Layer 2 of a small transformer language model trained on English Wikipedia (10 layers, counted from 0, width 64).
A neuron's activation on a vector x is SiLU(gate . x) times (in . x), where the dot is the dot product.

Input weights of the MLP neurons that the questions are about. A number n stands for n times 0.011.
n1 gate: -16 9 -16 -14 6 32 8 -28 13 5 14 21 -11 20 47 5 2 23 -26 -20 11 -11 40 -50 -3 -43 -22 -33 -3 -60 -4 -54 23 9 16 2 21 4 -20 -11 -59 0 27 66 -42 -14 -20 8 44 -3 68 6 20 0 -17 -66 -39 5 -39 -3 -33 33 0 -17
n10 gate: 75 24 25 -52 1 -2 -88 4 -8 49 -53 -28 16 -14 -7 -20 3 -19 -25 -9 -13 38 49 -21 4 36 37 -42 -3 67 11 21 17 -25 -21 -1 26 11 -3 51 18 -22 -24 -38 -7 62 -36 0 1 27 -52 27 -29 21 -50 22 71 8 0 6 14 -26 -53 -6
n17 gate: -10 56 18 -18 -34 2 26 13 -17 8 21 -5 -12 23 -48 -15 -35 -31 28 -8 -29 15 15 60 58 46 49 42 -28 -12 15 82 25 34 -54 -50 0 3 25 30 36 -16 -22 -38 -3 36 -80 7 -18 -7 -31 3 -12 -10 1 -20 -48 -41 26 -13 -73 0 -5 -23
n19 gate: 3 29 8 -8 -5 -9 -68 -39 -8 15 0 1 -21 -32 -11 39 -57 1 41 34 -10 -16 23 44 20 5 12 17 -5 6 -34 -17 -2 -34 -3 -28 -15 -2 22 14 -8 13 4 -14 -22 25 -19 -39 31 -40 -24 -6 -23 9 -46 4 -17 19 -48 -24 -22 -19 -18 -7
n26 gate: -13 37 -41 50 4 42 -19 28 38 -1 -20 -7 -16 -9 32 31 -2 8 -24 -17 45 -1 -21 48 6 -16 22 -24 -2 29 49 -35 38 19 -18 -2 -9 -39 5 24 9 16 68 -17 25 8 -38 -24 -20 12 7 34 3 -8 0 32 -14 23 7 -4 -40 33 55 21
n31 gate: -32 13 15 61 -24 11 15 15 33 19 2 -23 -22 -28 16 -74 6 45 -7 3 -28 47 61 75 5 -10 32 0 50 0 19 16 29 9 -10 45 -41 -45 15 -7 4 -57 -88 4 -21 -15 -18 5 -34 -2 -39 -21 -21 31 -18 2 11 1 24 51 -34 31 -77 -29
n48 gate: 19 -32 50 2 24 17 -30 -50 17 -32 -28 -14 10 -30 9 30 4 -46 16 40 -30 -12 -46 18 -37 27 -22 16 -27 0 61 34 14 -17 -35 -3 -22 -55 0 12 6 -7 -5 -18 -4 20 20 1 8 83 -39 9 -12 -4 -16 24 -14 -23 51 14 -3 -5 23 28
n49 gate: 23 -5 -1 3 -24 10 -4 34 -23 5 -15 -36 3 -16 -17 -12 -9 13 -19 -30 16 40 -19 -37 19 -36 24 -9 24 33 26 -23 17 -10 31 6 67 -49 19 -30 -6 33 -25 13 12 -8 -30 -61 -34 23 31 20 24 61 27 -16 0 5 -35 57 16 -22 5 55
n53 gate: -21 -6 56 28 34 -21 10 -11 10 -17 45 -10 -7 27 -8 23 -8 57 -30 -20 -10 8 40 16 6 -33 -21 21 -44 33 -11 31 -11 -30 -8 -34 -20 -18 -49 5 22 3 -48 16 28 29 -10 -6 25 20 -40 38 -10 27 -39 -2 -3 -25 41 49 -11 32 -36 46
n58 gate: 3 31 31 -24 -1 1 -21 -2 -22 -14 -8 -65 17 9 -56 -34 12 83 55 17 14 -3 -6 42 -1 8 -10 11 -30 36 -53 10 8 20 -3 -13 -44 47 67 38 80 3 -6 -34 -15 -41 -59 -32 43 16 -30 -5 -7 -35 -24 34 9 -13 59 -11 -75 20 4 -23
n65 gate: 35 96 12 -32 9 34 12 9 -2 24 18 -21 -4 4 39 44 7 21 -24 27 -42 21 65 -17 -21 1 29 -46 -34 -19 8 28 15 8 18 14 62 34 -21 57 15 -12 27 -38 36 13 -11 46 3 -35 14 22 -26 -8 16 -27 -21 -18 11 -39 2 20 25 -28
n67 gate: 0 7 -22 -8 -5 -53 45 -8 -1 13 -9 -82 42 -4 -5 49 -1 6 -8 2 9 6 13 -34 -26 22 35 54 -66 -26 22 28 -14 16 -20 -21 -70 -8 -67 64 -9 39 30 28 -36 -16 39 -20 -32 9 -16 19 49 -24 50 -14 23 -7 23 45 5 24 29 12
n96 gate: 42 -9 18 -28 -25 29 26 -10 8 -20 -16 15 4 -46 62 19 -22 23 16 -21 -11 11 9 -14 52 -7 -19 34 0 13 26 46 17 19 -24 25 8 7 -5 -17 -36 4 34 -29 -1 -43 -26 -23 73 42 18 -30 91 4 24 10 18 -25 1 2 -35 1 0 8
n107 gate: 8 53 -17 -37 -25 -10 -64 26 0 15 39 -58 -76 -3 29 -37 -60 31 -45 -1 42 64 -1 4 30 -14 -18 26 -5 11 39 -3 13 -8 -60 -81 8 -20 -4 9 14 -4 -25 5 13 80 71 68 6 -35 -49 -48 -16 76 13 -16 -66 -51 12 55 -24 -36 -24 -43
n123 gate: -6 31 43 7 6 -4 23 45 16 -9 26 -9 22 -20 8 -23 44 12 32 -11 -1 4 -40 -32 11 10 -16 27 -31 56 -29 -21 -27 19 67 4 -19 3 -19 10 -8 7 10 12 -7 18 -30 21 -10 3 13 30 48 36 36 31 -25 -21 -47 5 20 -26 32 -57
n149 gate: -24 -21 27 10 26 -10 -43 39 -3 -22 -25 10 -46 -44 -1 18 10 -19 -1 16 3 -22 -21 -6 63 22 18 12 2 34 28 -27 65 38 22 47 -46 -24 2 6 19 -19 3 26 24 -11 -3 -16 -38 61 -30 -22 7 -11 41 19 -65 -53 -30 24 10 20 -1 0
n164 gate: 50 11 25 33 -7 1 6 16 -69 -10 -15 -69 -19 2 -10 -21 -5 55 -7 43 47 -62 -36 26 0 -1 -17 21 46 11 -19 -12 2 -9 10 -29 34 -3 23 15 -14 48 6 -50 6 3 -31 -21 19 -4 -23 27 9 -12 33 25 -2 53 26 57 -72 -32 -36 32
n166 gate: 58 -26 19 -2 -57 10 22 -28 -5 -6 -21 25 -15 -7 -22 -15 -20 3 34 19 17 4 -29 -10 -28 49 -32 -11 1 5 -42 2 -51 16 9 3 7 -37 -44 47 2 4 8 6 45 59 -1 -49 7 62 31 40 55 15 20 55 34 34 0 38 1 -21 33 42
n168 gate: 5 3 21 -40 6 -7 -32 25 14 42 -5 -9 16 6 -5 28 -20 -5 -13 21 54 -23 -47 16 -52 9 -29 -11 -6 20 17 -35 -10 -4 14 19 -17 24 -48 6 18 29 1 45 24 10 -32 -17 28 -19 19 54 -3 -18 -7 25 37 -12 -42 15 -26 -11 47 11
n169 gate: 23 -14 19 -13 -12 24 -22 21 10 -25 2 -33 6 -18 -11 -53 5 -8 -16 29 -29 12 -34 -26 45 21 -20 -52 -42 -4 29 50 -30 0 -46 -26 -8 -49 -52 8 -11 -12 15 32 26 16 -63 40 32 -4 45 -77 24 15 -20 46 -3 0 -12 24 -35 -81 -3 -4
n185 gate: -52 28 50 -23 -41 -6 16 72 41 32 -2 -35 -30 7 51 19 23 12 17 -12 -16 63 -24 -2 -26 9 8 13 44 -30 -30 -9 -26 28 7 -42 1 30 30 30 -31 38 -12 84 28 -5 -3 53 -41 9 19 -11 12 4 56 -18 3 38 -13 12 22 -8 -33 -47
n186 gate: 24 25 0 -11 -13 2 -34 24 20 -54 48 17 -55 2 -23 -7 14 24 -38 35 16 -13 -20 33 0 31 11 2 3 1 9 -7 -38 -12 12 15 15 -16 -44 3 -6 10 14 19 69 45 -33 11 70 26 14 18 45 30 20 -21 -13 -4 3 -30 -19 -1 -8 -8
n187 gate: -17 6 22 47 -36 -21 -15 15 32 -41 4 -12 -45 12 19 0 -25 18 -77 26 26 3 12 32 11 7 3 -69 16 -16 -6 20 -15 3 -9 11 11 -31 49 -41 -4 16 6 -12 -49 -12 -27 39 -9 -13 -23 37 -10 40 -13 -26 -13 -19 -1 11 15 -8 -23 -31
n189 gate: -35 0 2 -23 26 -36 10 12 -18 -36 40 -6 -17 -14 -51 -1 3 0 -25 -55 -3 -16 -18 -8 -31 -4 -7 3 7 -31 24 -28 15 -29 49 8 -1 15 2 1 -6 33 14 21 -44 33 -3 -15 -9 19 -6 6 35 -40 24 26 5 -26 -41 14 -38 -21 10 -3
n190 gate: 28 44 -40 50 -14 -1 49 8 46 27 -22 -27 5 52 -33 8 6 53 -10 4 -20 10 -1 19 60 16 21 48 20 -37 -32 11 57 11 -25 -26 8 -31 -6 36 -17 -4 0 -44 8 -19 -19 14 16 54 -17 -11 -6 -3 69 8 21 25 4 20 -1 -51 11 -3
n1 in: 36 -5 21 -3 21 12 -23 -41 21 -28 -2 16 30 -24 4 -78 -17 -3 8 0 14 21 8 -11 1 -25 19 -14 -10 -17 -2 -36 35 -18 5 9 -17 -31 -40 45 -36 7 -24 0 0 10 -25 -9 8 -11 35 32 17 -21 25 -53 -25 2 19 9 -20 -2 3 26
n10 in: 13 -1 -21 -65 19 21 -26 -13 -50 40 -49 -18 -27 -8 -22 -20 -68 -20 -22 -6 -30 26 23 3 -5 36 -5 -10 25 52 2 -89 18 11 50 -5 25 13 2 -18 4 9 20 -30 -5 -9 31 -34 -23 25 -9 -11 -22 -35 21 48 58 16 -12 -33 -24 -10 -45 -4
n17 in: -40 -61 -56 -25 -16 17 37 19 18 -27 47 3 -52 -2 -61 -16 -28 40 5 28 -11 -18 48 -32 -2 -25 4 17 47 -15 -38 -57 -47 -47 67 -29 -3 -9 9 6 33 6 18 62 39 -2 -20 -32 4 -26 36 -25 26 7 -25 -34 57 59 -14 -27 2 22 -10 27
n19 in: 2 -14 32 10 11 8 -21 -65 -4 -20 -16 1 -5 -37 -21 18 -66 21 26 -18 -6 25 34 63 -16 -8 37 39 -22 -12 -72 -35 23 1 11 -35 -9 18 31 -17 -49 10 2 -37 -13 43 -5 -31 50 5 -13 17 -22 -24 -20 -58 -12 20 -56 16 -41 -17 14 34
n26 in: -23 10 7 8 -15 -33 -25 -22 2 8 -16 15 7 2 5 9 18 -77 -57 -17 13 -23 -43 84 -1 8 86 79 34 -17 55 -20 -28 36 -32 30 -6 -27 45 5 -29 12 72 -43 24 44 6 46 -10 -9 11 -25 -24 18 10 58 17 -27 11 15 31 -29 53 -67
n31 in: -14 5 21 37 -34 -32 4 10 -3 -12 -30 22 -61 1 22 -69 24 15 -26 -19 -28 47 22 15 -18 -27 13 24 65 -55 28 25 23 7 -17 61 -11 -1 31 0 0 -9 -28 -36 -20 -13 -13 -13 -29 2 -37 -71 -35 13 2 23 9 9 22 11 -33 -32 -42 -31
n48 in: 60 -31 40 -35 -12 36 -17 -11 8 -28 -6 58 32 28 -4 30 16 7 25 18 -4 -22 -14 31 -14 14 10 2 -36 13 -32 36 -12 29 -7 0 45 -21 -5 42 5 -2 -13 -9 -13 19 10 7 -18 23 -18 4 13 -12 -60 23 20 -12 26 -8 20 -22 -24 14
n49 in: 20 -20 -11 -4 -50 34 -4 1 -23 -8 -6 -50 -15 -14 -11 -9 21 11 -47 -26 39 16 -1 -37 12 -34 4 -11 16 10 2 -28 -7 65 -20 17 23 -33 -21 -33 -28 30 -18 33 -40 -30 -13 -2 -37 15 22 -23 -33 12 36 -33 3 30 5 62 15 9 -5 32
n53 in: -20 -22 29 -2 1 4 -2 5 -1 -21 -34 1 9 14 2 -8 11 22 4 13 9 26 -50 37 -10 29 -35 18 -32 33 4 42 -21 17 -13 -36 -31 -1 -51 16 15 -26 -32 8 4 16 -1 19 27 58 -35 23 15 5 -26 16 34 -6 42 -12 13 18 -3 16
n58 in: 12 20 9 -4 -22 12 -4 -13 -36 19 -54 -29 38 22 5 -31 12 27 12 -16 13 18 8 -31 5 42 -4 27 -24 52 27 44 -39 4 29 0 -54 33 16 13 80 -35 15 -27 11 6 -17 -15 -10 -12 35 -38 -2 -77 12 -2 2 -62 74 -5 -11 -19 -3 -16
n65 in: 35 19 33 -46 47 23 3 47 -38 19 -2 4 -15 29 56 20 29 -14 50 -26 22 -32 49 -22 -4 -9 35 44 34 18 40 16 -13 -24 -13 -63 29 42 28 3 27 -26 -31 10 17 -67 5 1 33 -41 16 6 -10 6 -3 0 18 -67 -25 23 -23 27 15 -13
n67 in: 14 -14 -94 14 17 14 -10 15 -32 33 1 -9 -4 10 -7 -6 1 17 -19 9 62 -74 -2 6 -23 -81 -34 -31 -32 -45 51 19 5 -37 -26 8 8 -12 -5 16 29 44 22 -13 18 -29 -11 46 29 -1 48 -4 -10 -24 -12 32 32 -4 24 40 -76 22 21 20
n96 in: 14 -10 12 -20 -42 -2 -14 36 -32 45 -9 8 -13 -42 27 13 -8 8 5 -40 -43 20 -14 -31 41 -13 46 10 -17 -25 43 26 26 -19 -32 59 26 -41 5 26 -26 -37 12 -75 28 -31 7 -14 30 44 40 -29 28 13 -5 66 -58 -25 11 14 7 7 3 17
n107 in: -42 -26 -36 69 -25 -38 -20 -44 53 -23 10 -60 -15 22 20 -45 16 -69 16 -22 -13 -32 17 43 -44 19 -9 21 26 -27 -5 -21 22 25 -28 43 59 10 14 7 5 8 31 48 -4 -10 -44 21 18 -35 -42 -14 72 48 8 30 58 -79 -5 -49 39 -88 14 5
n123 in: -14 -35 5 15 -13 -9 -15 -21 29 -26 3 18 22 36 34 25 17 30 -31 -54 -11 -43 2 17 5 1 -2 9 -8 -16 -2 -15 -15 13 -10 -35 -26 -39 35 27 -24 28 -25 -3 -7 11 -35 -17 8 -9 22 -30 21 -13 13 -17 17 -6 24 3 5 50 -36 20
n149 in: -37 40 15 8 20 -15 23 29 -21 27 -48 -1 -30 -59 25 3 -34 -14 -34 -1 25 26 4 -45 41 16 -5 2 -44 41 63 -40 87 25 16 11 6 36 -22 -21 -47 -41 11 40 -5 -18 40 14 -3 31 -32 22 15 -29 40 -2 -35 -47 -25 -65 6 8 -12 -15
n164 in: -33 -32 -43 8 -18 10 30 4 22 -62 -7 -12 -29 27 7 -33 30 39 35 14 -20 0 25 33 -54 -38 33 1 -4 -38 -40 -21 -21 15 32 -6 0 -39 25 -19 -21 34 33 18 45 -15 -36 -3 -7 7 -22 30 55 35 -11 -46 20 20 -20 -21 11 3 20 -6
n166 in: 38 -56 45 23 10 -29 6 -1 -20 -26 2 53 14 -29 -27 -26 -7 2 33 -6 28 -10 26 3 -17 58 70 42 16 -48 14 14 36 13 41 53 6 -5 17 24 22 15 18 6 33 25 29 -8 13 65 -28 12 -17 -14 -48 -9 5 15 26 29 -22 -53 28 -26
n168 in: 54 -17 -3 -37 1 15 -56 6 31 15 -43 14 12 9 -6 55 -56 37 -41 -17 51 -5 -32 -23 -22 -25 2 -20 -5 6 8 -23 -5 -31 3 23 -16 6 -38 21 -19 -12 -38 -16 14 -21 -45 -35 22 4 61 32 -12 -11 5 -8 49 -22 15 42 -7 8 36 14
n169 in: -2 -19 -47 -24 28 -16 22 -9 -22 -12 -67 29 -12 22 -22 11 -4 32 23 -16 53 -35 -9 -4 -48 -12 -10 31 -18 28 -29 -46 7 39 30 32 -9 18 -12 7 17 -7 -36 -3 6 2 7 -14 -5 5 -15 33 13 -37 -40 -16 26 10 22 -10 -10 35 -7 14
n185 in: 24 41 69 -16 24 -14 55 21 -16 21 -58 -60 -9 -40 22 17 68 -12 5 21 -37 -6 67 -9 34 18 3 28 34 -20 -11 33 -30 32 -35 -23 -19 -29 -9 17 -32 22 12 26 -4 0 -58 16 -3 15 -2 4 54 -2 -44 -21 5 15 26 -8 -11 14 -28 -10
n186 in: 39 14 -24 3 0 20 -24 12 -17 -11 6 -2 -51 30 -2 18 43 0 -26 41 19 -22 8 2 1 21 -4 6 20 -15 21 4 -41 -13 11 -17 4 24 -21 27 -8 2 8 -6 38 25 -28 7 57 26 23 21 37 16 -4 -10 5 9 9 1 -5 -17 0 5
n187 in: -6 6 3 -56 44 22 -8 -17 -40 22 5 19 14 10 -13 -4 21 -23 -15 10 19 -24 43 -32 62 -7 13 -40 7 38 -15 -36 14 -38 -2 -49 63 11 -42 45 6 -4 -9 -30 21 -1 -33 3 -4 9 27 -18 -8 -3 -6 6 -5 27 0 6 -3 14 -24 24
n189 in: -65 37 -30 51 18 -27 -30 -20 -15 -33 26 14 -11 32 -16 -27 9 -51 12 5 28 -35 -3 -16 -43 -10 -16 5 40 -86 50 -58 -11 -9 16 -5 -14 66 8 18 -43 74 36 24 31 7 16 37 -21 18 -60 -52 7 -18 -26 13 5 -64 0 -18 -51 45 -2 -31
n190 in: -52 14 -90 4 -26 -27 28 -61 -20 15 -7 5 24 -37 -27 -15 -33 -51 -13 -16 -4 -16 11 40 -35 -28 35 36 -4 -48 22 4 -55 -32 16 -20 -39 -8 -15 32 -66 41 81 -29 -31 -67 29 24 15 -2 -65 12 -5 22 -53 19 -16 -22 14 4 -25 -49 -5 26

Each question shows a token from some text and the vector x that enters the MLP there. A number n stands for n times 0.015.

"ed": 13 -17 8 0 39 -9 23 12 -7 19 36 19 -28 -8 16 6 -6 -27 -23 -29 -4 -34 -47 -37 -13 7 -3 -20 -19 27 -13 -23 -12 5 32 -13 -18 -2 11 -3 2 -29 -15 14 32 -2 -34 -15 24 -11 -6 9 -15 -3 -11 -57 -16 1 41 -42 7 14 2 17
Which neuron lights up most? n31

"rid": 21 -28 -17 8 29 -14 5 25 -1 20 17 28 -23 8 1 -3 -1 -42 -21 3 45 -32 -55 -22 -22 24 41 -16 -30 -4 5 -11 -19 31 35 -16 -26 -19 -8 -2 -12 -21 -15 -2 -1 -27 -31 -29 22 4 -8 20 -2 -3 0 -45 32 -1 1 -37 13 6 14 28
Which neuron fires most, and how strongly? n168, at about 2.3

"ight": 2 -37 1 18 12 21 13 19 -24 -9 13 16 -20 -15 -4 -12 -2 -46 -9 15 13 -39 -38 -48 -6 1 -12 -18 -32 10 -25 8 -20 23 0 -3 -12 -17 -9 -16 19 -41 9 -15 11 -2 -34 -14 27 2 -25 1 -7 20 -11 -60 37 -37 35 -31 10 -8 11 11
Which neuron fires most, and how strongly? n169, at about 0.56

" Clark": 13 -48 -25 10 -2 17 12 21 -5 22 37 8 -17 11 3 -28 4 -29 4 11 22 -25 -41 -46 -37 -7 16 -26 -25 17 -26 -16 -36 24 6 -17 7 -25 11 -11 -34 4 -28 0 15 8 -33 -7 11 -3 -26 12 -6 17 17 -48 34 -24 13 -38 16 -8 9 6
Which neuron lights up most? n49

"s": 34 -25 10 35 2 10 17 -1 -4 11 19 13 -28 -10 26 -10 11 -33 3 -11 -6 -40 -44 -22 -36 1 13 -21 -28 22 -11 -14 -6 -9 31 -14 -18 -22 -6 6 16 -27 -24 12 16 -22 -39 10 0 21 -10 6 10 -17 -16 -53 -5 -28 26 -42 25 -15 1 -10
Which two neurons fire most, strongest first? n48, n123

"os": 29 -29 14 7 -1 -4 18 -16 -18 18 -6 28 -19 -6 23 -8 15 -29 -11 10 -6 -43 -57 -21 -22 -7 29 -17 -12 36 -2 -14 -50 -16 2 13 -26 -22 10 -10 -15 -14 -23 14 9 -24 -31 4 8 -11 -12 -1 -5 -15 3 -51 21 -32 47 -40 -14 0 -36 -5
Which three neurons fire most, strongest first? n48, n19, n186

"FC": 32 -4 -14 5 6 21 4 -2 -30 26 29 16 -13 -8 1 -50 -3 15 4 10 -4 -45 -44 -17 -5 6 -2 -13 -11 0 -26 1 -22 1 7 -27 -8 -10 14 -13 -2 -38 -39 -7 19 -8 -37 7 -3 -12 -10 8 5 22 4 -56 16 -4 19 -41 -18 14 4 31
Which neuron lights up most? n17

"og": 20 -13 -12 26 23 -3 16 33 -14 4 12 35 -15 -33 -2 -4 -3 -17 -9 -11 0 -49 -46 -25 -12 3 5 -29 -18 34 -13 13 -44 4 -3 -33 -9 -7 1 4 20 -8 -36 -26 9 -31 -28 2 40 -13 1 11 -5 5 28 -59 22 -28 24 -19 -2 27 -2 18
Which neuron lights up most? n186

" with": 42 -42 -20 -7 31 -34 11 11 -30 11 18 29 -19 -17 36 3 7 -20 -4 4 -13 2 -38 -5 -18 9 -5 -9 0 11 -28 -21 20 8 -27 -2 -5 -23 10 -11 10 -21 10 -15 17 -10 -43 -2 -21 -14 -16 17 2 -13 7 -54 27 -26 27 -19 4 27 -20 6
Which two neurons fire most, strongest first? n190, n189

" relatively": 30 -18 -8 12 47 -39 -1 0 -20 -10 -24 32 -40 40 38 -1 -2 -56 13 -15 -20 -15 -39 -60 -18 -10 20 -3 -13 -4 -24 -8 2 -20 16 -32 -6 -42 -10 17 -3 -13 4 9 -14 26 -34 20 1 -33 -22 -15 -1 -12 16 -23 35 -7 20 -30 9 13 1 15
Which three neurons fire most, strongest first? n96, n49, n1

" opp": 20 -53 -28 14 16 -17 -4 9 -3 34 25 54 -19 -2 3 -18 2 6 -1 10 -21 -29 -56 -16 -38 0 11 -32 16 -1 -7 -9 -16 21 13 -26 -8 -6 2 -17 26 16 -11 30 -5 23 -10 33 9 -40 -16 13 -7 4 -2 -21 64 -28 -2 -27 23 35 -19 46
Which neuron fires most, and how strongly? n96, at about 0.57

"G": 38 3 -10 6 29 38 22 12 -25 10 58 17 -8 -20 -3 -40 -21 5 9 -10 -16 -54 -58 -25 12 16 16 -20 5 11 -20 0 -33 7 -19 -21 -7 3 14 3 42 -37 -37 -15 17 -30 -21 15 32 -10 -10 -8 -10 1 11 -29 46 -18 57 -28 -10 7 3 0
Which neuron fires most, and how strongly? n58, at about 2.8

" and": 29 -36 -10 3 16 -7 8 24 -49 10 36 32 -16 3 48 -11 -11 -12 -18 -7 -11 7 -48 -21 -14 -9 7 4 -1 3 -44 -2 0 -24 -11 -27 -22 -10 -1 5 8 -12 6 -4 1 -10 -54 -14 0 -11 -6 17 13 -16 26 -34 -30 -11 6 -10 -1 -3 -6 -2
Which neuron fires most, and how strongly? n1, at about 0.35

" often": 11 -47 -1 -18 55 2 13 20 -28 2 -1 26 -44 -9 30 -5 -10 -41 26 4 -18 -39 -49 -22 -21 -31 21 5 11 9 -36 -19 19 -6 -9 -28 -4 -12 9 5 14 -4 -29 14 -6 20 -35 6 -18 -24 -11 2 -15 0 24 -46 2 -2 36 -17 11 22 0 5
Which neuron lights up most? n190

" organ": 15 -64 2 39 36 -9 21 -6 -23 19 7 40 -4 -16 12 -20 -11 -40 2 8 17 -57 -47 -32 -30 -21 8 -25 8 3 -33 -9 -25 28 26 -5 -5 -16 -7 -3 6 7 -30 8 8 21 -23 16 1 -5 -12 8 -28 39 30 -44 44 -12 17 -23 1 14 -15 13
Which three neurons fire most, strongest first? n96, n166, n58

" gen": 24 -30 2 19 26 -14 20 -12 -14 12 7 44 -14 -4 12 2 -4 -40 13 -13 -8 -27 -55 -38 -42 -27 29 -10 13 14 -21 -21 -46 23 14 6 -6 -35 3 11 28 -29 -10 40 5 2 -20 43 54 -48 -22 -7 -27 30 -5 -22 44 -25 13 -20 4 -7 -19 -16
Which two neurons fire most, strongest first? n96, n149

" but": 9 -51 3 -23 23 -20 13 16 -41 -4 -2 15 -15 -2 59 0 16 -26 -2 -10 2 -33 -39 -31 -18 -10 32 -9 -7 3 -20 -7 16 -34 -14 -29 -14 -21 -3 -4 26 -5 14 -8 -12 -14 -45 4 7 10 -21 5 -17 -3 24 -47 9 10 6 0 3 -8 -25 39
Which neuron lights up most? n164

"BC": 27 -22 -15 -14 14 32 8 35 -53 23 36 20 -13 18 -8 -34 -10 -17 7 -2 10 -62 -45 -36 15 -16 -12 -17 -20 5 -34 12 -45 2 -8 -16 -9 -4 25 0 5 -14 -12 8 9 4 -42 2 15 -3 -5 3 -18 13 6 -33 20 -3 29 -26 -2 14 -5 21
Which neuron lights up most? n17

" &": 43 -31 -6 11 -3 -2 6 6 -48 -2 19 31 9 -5 18 -30 -6 -42 -8 -21 -2 4 -57 -34 -2 -28 -9 -14 12 -9 -7 -6 -44 -19 -19 -14 -13 -12 9 -6 29 -3 3 0 10 8 -37 10 8 -49 -7 38 21 -3 -18 -46 -7 -8 31 -28 10 -10 -3 -20
Which neuron fires most, and how strongly? n149, at about 0.35

"ab": 13 -29 -6 39 8 -1 -6 13 -18 -8 30 45 -28 -27 21 -12 -8 -18 2 -10 -8 -31 -42 -21 -37 16 29 -17 -25 25 -8 2 -30 18 1 -14 3 -7 -10 -9 2 -29 -44 -17 20 -18 -15 2 20 -11 -10 -6 -22 7 26 -62 23 -18 18 -40 -21 -19 2 21
Which three neurons fire most, strongest first? n185, n186, n26

"\n": 4 23 -30 6 52 2 18 -6 16 36 20 26 -31 -28 75 -40 11 5 -6 -23 9 -30 -29 7 37 3 8 -15 -8 -19 -48 -30 -11 2 -32 -20 2 -32 12 20 -25 4 5 -9 24 -4 2 -4 -8 18 -18 11 -13 9 1 -31 33 -58 1 -17 5 -11 -38 21
Which three neurons fire most, strongest first? n107, n190, n1

"em": 16 -15 -3 25 6 1 13 -14 -12 -2 19 46 -5 -13 -2 -17 -10 -64 15 8 7 -48 -51 -14 -16 -17 22 -22 -20 14 -4 -10 -23 6 4 -12 -4 -9 -8 2 11 -41 -38 -3 25 -11 -22 10 14 -14 -18 -8 7 -22 43 -63 16 -26 33 -8 9 -17 -43 -4
Which neuron lights up most? n185

"\"": 23 -6 -2 9 34 -7 19 2 13 11 32 40 -10 -24 47 -18 31 5 3 -25 13 -33 -48 -13 14 -12 19 -30 -25 -32 -28 -18 -7 17 17 18 10 -17 20 24 20 45 -20 13 16 13 -32 5 0 -11 -3 5 7 52 5 -36 2 -19 27 -27 26 24 -32 7
Which three neurons fire most, strongest first? n123, n1, n10

" be": 16 0 -16 21 19 15 13 25 -47 38 -20 7 -35 5 22 -2 19 -15 -7 7 -20 -16 -53 -1 -42 23 8 -23 3 -25 -6 -12 33 25 -29 -24 -20 -27 -3 19 12 11 0 -7 5 5 -17 -2 23 -24 -17 -1 6 4 16 -67 21 -11 15 -25 31 25 18 4
Which neuron lights up most? n65

"-": 14 -38 -10 -22 22 -2 20 18 -23 24 51 18 -4 -9 22 0 3 -34 0 0 1 -5 -58 -9 23 -35 11 5 -13 -7 -21 -20 -4 -20 -11 -12 -30 -33 -33 -7 -20 15 1 8 16 14 -16 27 8 -27 -46 14 -3 35 -32 -57 26 -27 -13 -7 -38 -5 7 -3
Which neuron lights up most? n58

" wh": 23 -48 -48 3 6 13 14 -18 -30 5 16 34 -17 -14 34 -39 14 -22 -19 -1 -10 -39 -47 -30 -84 12 15 -32 8 -15 -24 0 12 17 43 -7 -16 -17 4 4 42 11 7 -4 10 33 -18 -7 10 -30 -4 6 8 -18 4 -26 46 3 23 -13 12 2 -37 7
Which neuron lights up most? n166

" potential": 14 -43 8 -7 41 -3 16 17 -33 19 10 27 -26 -4 14 -16 -6 -9 12 1 -4 -50 -44 -32 -17 0 -1 -1 -4 -9 -31 -14 -7 5 14 18 -20 -5 -4 -6 -3 -23 -4 -8 11 16 -47 17 -5 -13 -20 -6 -25 5 25 -49 18 -13 34 -24 -3 2 -38 4
Which neuron lights up most? n190

"P": 34 -23 4 1 8 8 12 21 -13 33 73 21 -30 -17 0 -42 -4 9 -3 15 -15 -71 -33 -24 17 2 10 -18 -3 -14 -26 -8 -20 7 -6 -23 -12 13 -8 -15 55 -35 -37 -10 16 -12 -19 20 14 -9 0 -2 -13 -10 25 -44 38 -21 35 -18 -19 2 1 3
Which neuron lights up most? n17

"ra": 51 -2 -6 15 -4 -12 19 -9 -21 4 -15 46 -25 -10 24 -12 -8 -46 1 11 14 -18 -40 -24 -4 -8 35 -7 -7 2 -21 11 -19 15 20 -26 -19 -9 0 -16 -36 17 -41 22 4 -25 -21 3 11 -6 0 8 -8 12 14 -55 29 -25 36 -45 17 -20 -10 0
Which three neurons fire most, strongest first? n186, n1, n67

" If": 16 -46 -3 -27 -15 -8 14 40 -43 -2 3 21 -20 2 28 -4 28 -3 24 -11 -10 -30 -29 -2 -65 -31 7 -18 -18 31 -8 -19 0 -13 7 -22 -1 -10 -8 -10 24 -10 5 -34 19 5 -28 -12 13 -38 -29 1 1 5 1 -53 17 1 42 -21 5 4 -43 22
Which neuron lights up most? n164

"elf": 19 -7 -11 49 3 -20 20 8 -1 25 4 18 -38 -10 9 -44 5 -53 1 0 -9 -37 -48 -54 -11 -2 25 -22 -7 -31 -19 -5 -4 13 33 -42 -7 -14 13 -5 -28 -18 -41 -13 3 16 -17 -7 21 14 -15 19 -19 25 18 -47 44 -24 9 -20 2 6 25 5
Which neuron lights up most? n58

"The": 14 -26 -6 -8 8 -5 4 29 -30 26 44 33 -9 1 43 5 -7 -36 -8 -10 -11 0 -31 -20 13 -27 -24 3 -20 -28 -12 -7 6 21 18 7 6 -22 -4 13 -13 26 -11 -33 16 23 -45 38 0 -18 -13 -8 -17 -6 14 -46 41 32 -16 -30 5 -20 -6 9
Which neuron lights up most? n58

"g": 13 -9 -12 26 -11 27 25 23 4 4 44 34 7 -26 25 -32 -12 -59 5 -2 -11 -34 -47 -27 -14 19 21 -25 -12 30 3 -6 -25 -9 14 -18 -16 -23 -8 -1 13 -15 -27 13 10 -50 -17 7 35 9 -9 10 -21 10 19 -58 37 -13 30 -34 15 18 24 5
Which neuron lights up most? n19

" comp": 3 -71 -32 4 6 -14 14 -11 -19 -4 38 48 -19 -23 13 -25 4 -10 5 18 -17 -55 -51 -33 -42 -14 34 -44 28 24 6 -6 -11 15 23 -30 -12 11 -13 2 31 -34 -21 4 -7 14 -3 19 22 -20 -21 12 -6 -8 24 -24 54 -24 16 -8 5 -18 11 24
Which two neurons fire most, strongest first? n185, n96

".": 19 -20 -16 6 33 18 33 24 11 20 37 6 -8 -7 58 -33 25 5 -4 -23 23 -29 -53 8 9 -4 20 -12 -29 12 14 -28 -10 -4 -22 -25 -34 -11 -4 13 -3 -18 -18 -10 7 7 -42 -13 3 -12 -10 12 -26 8 2 -32 -15 -3 4 -35 -17 -5 -38 -11
Which three neurons fire most, strongest first? n123, n1, n166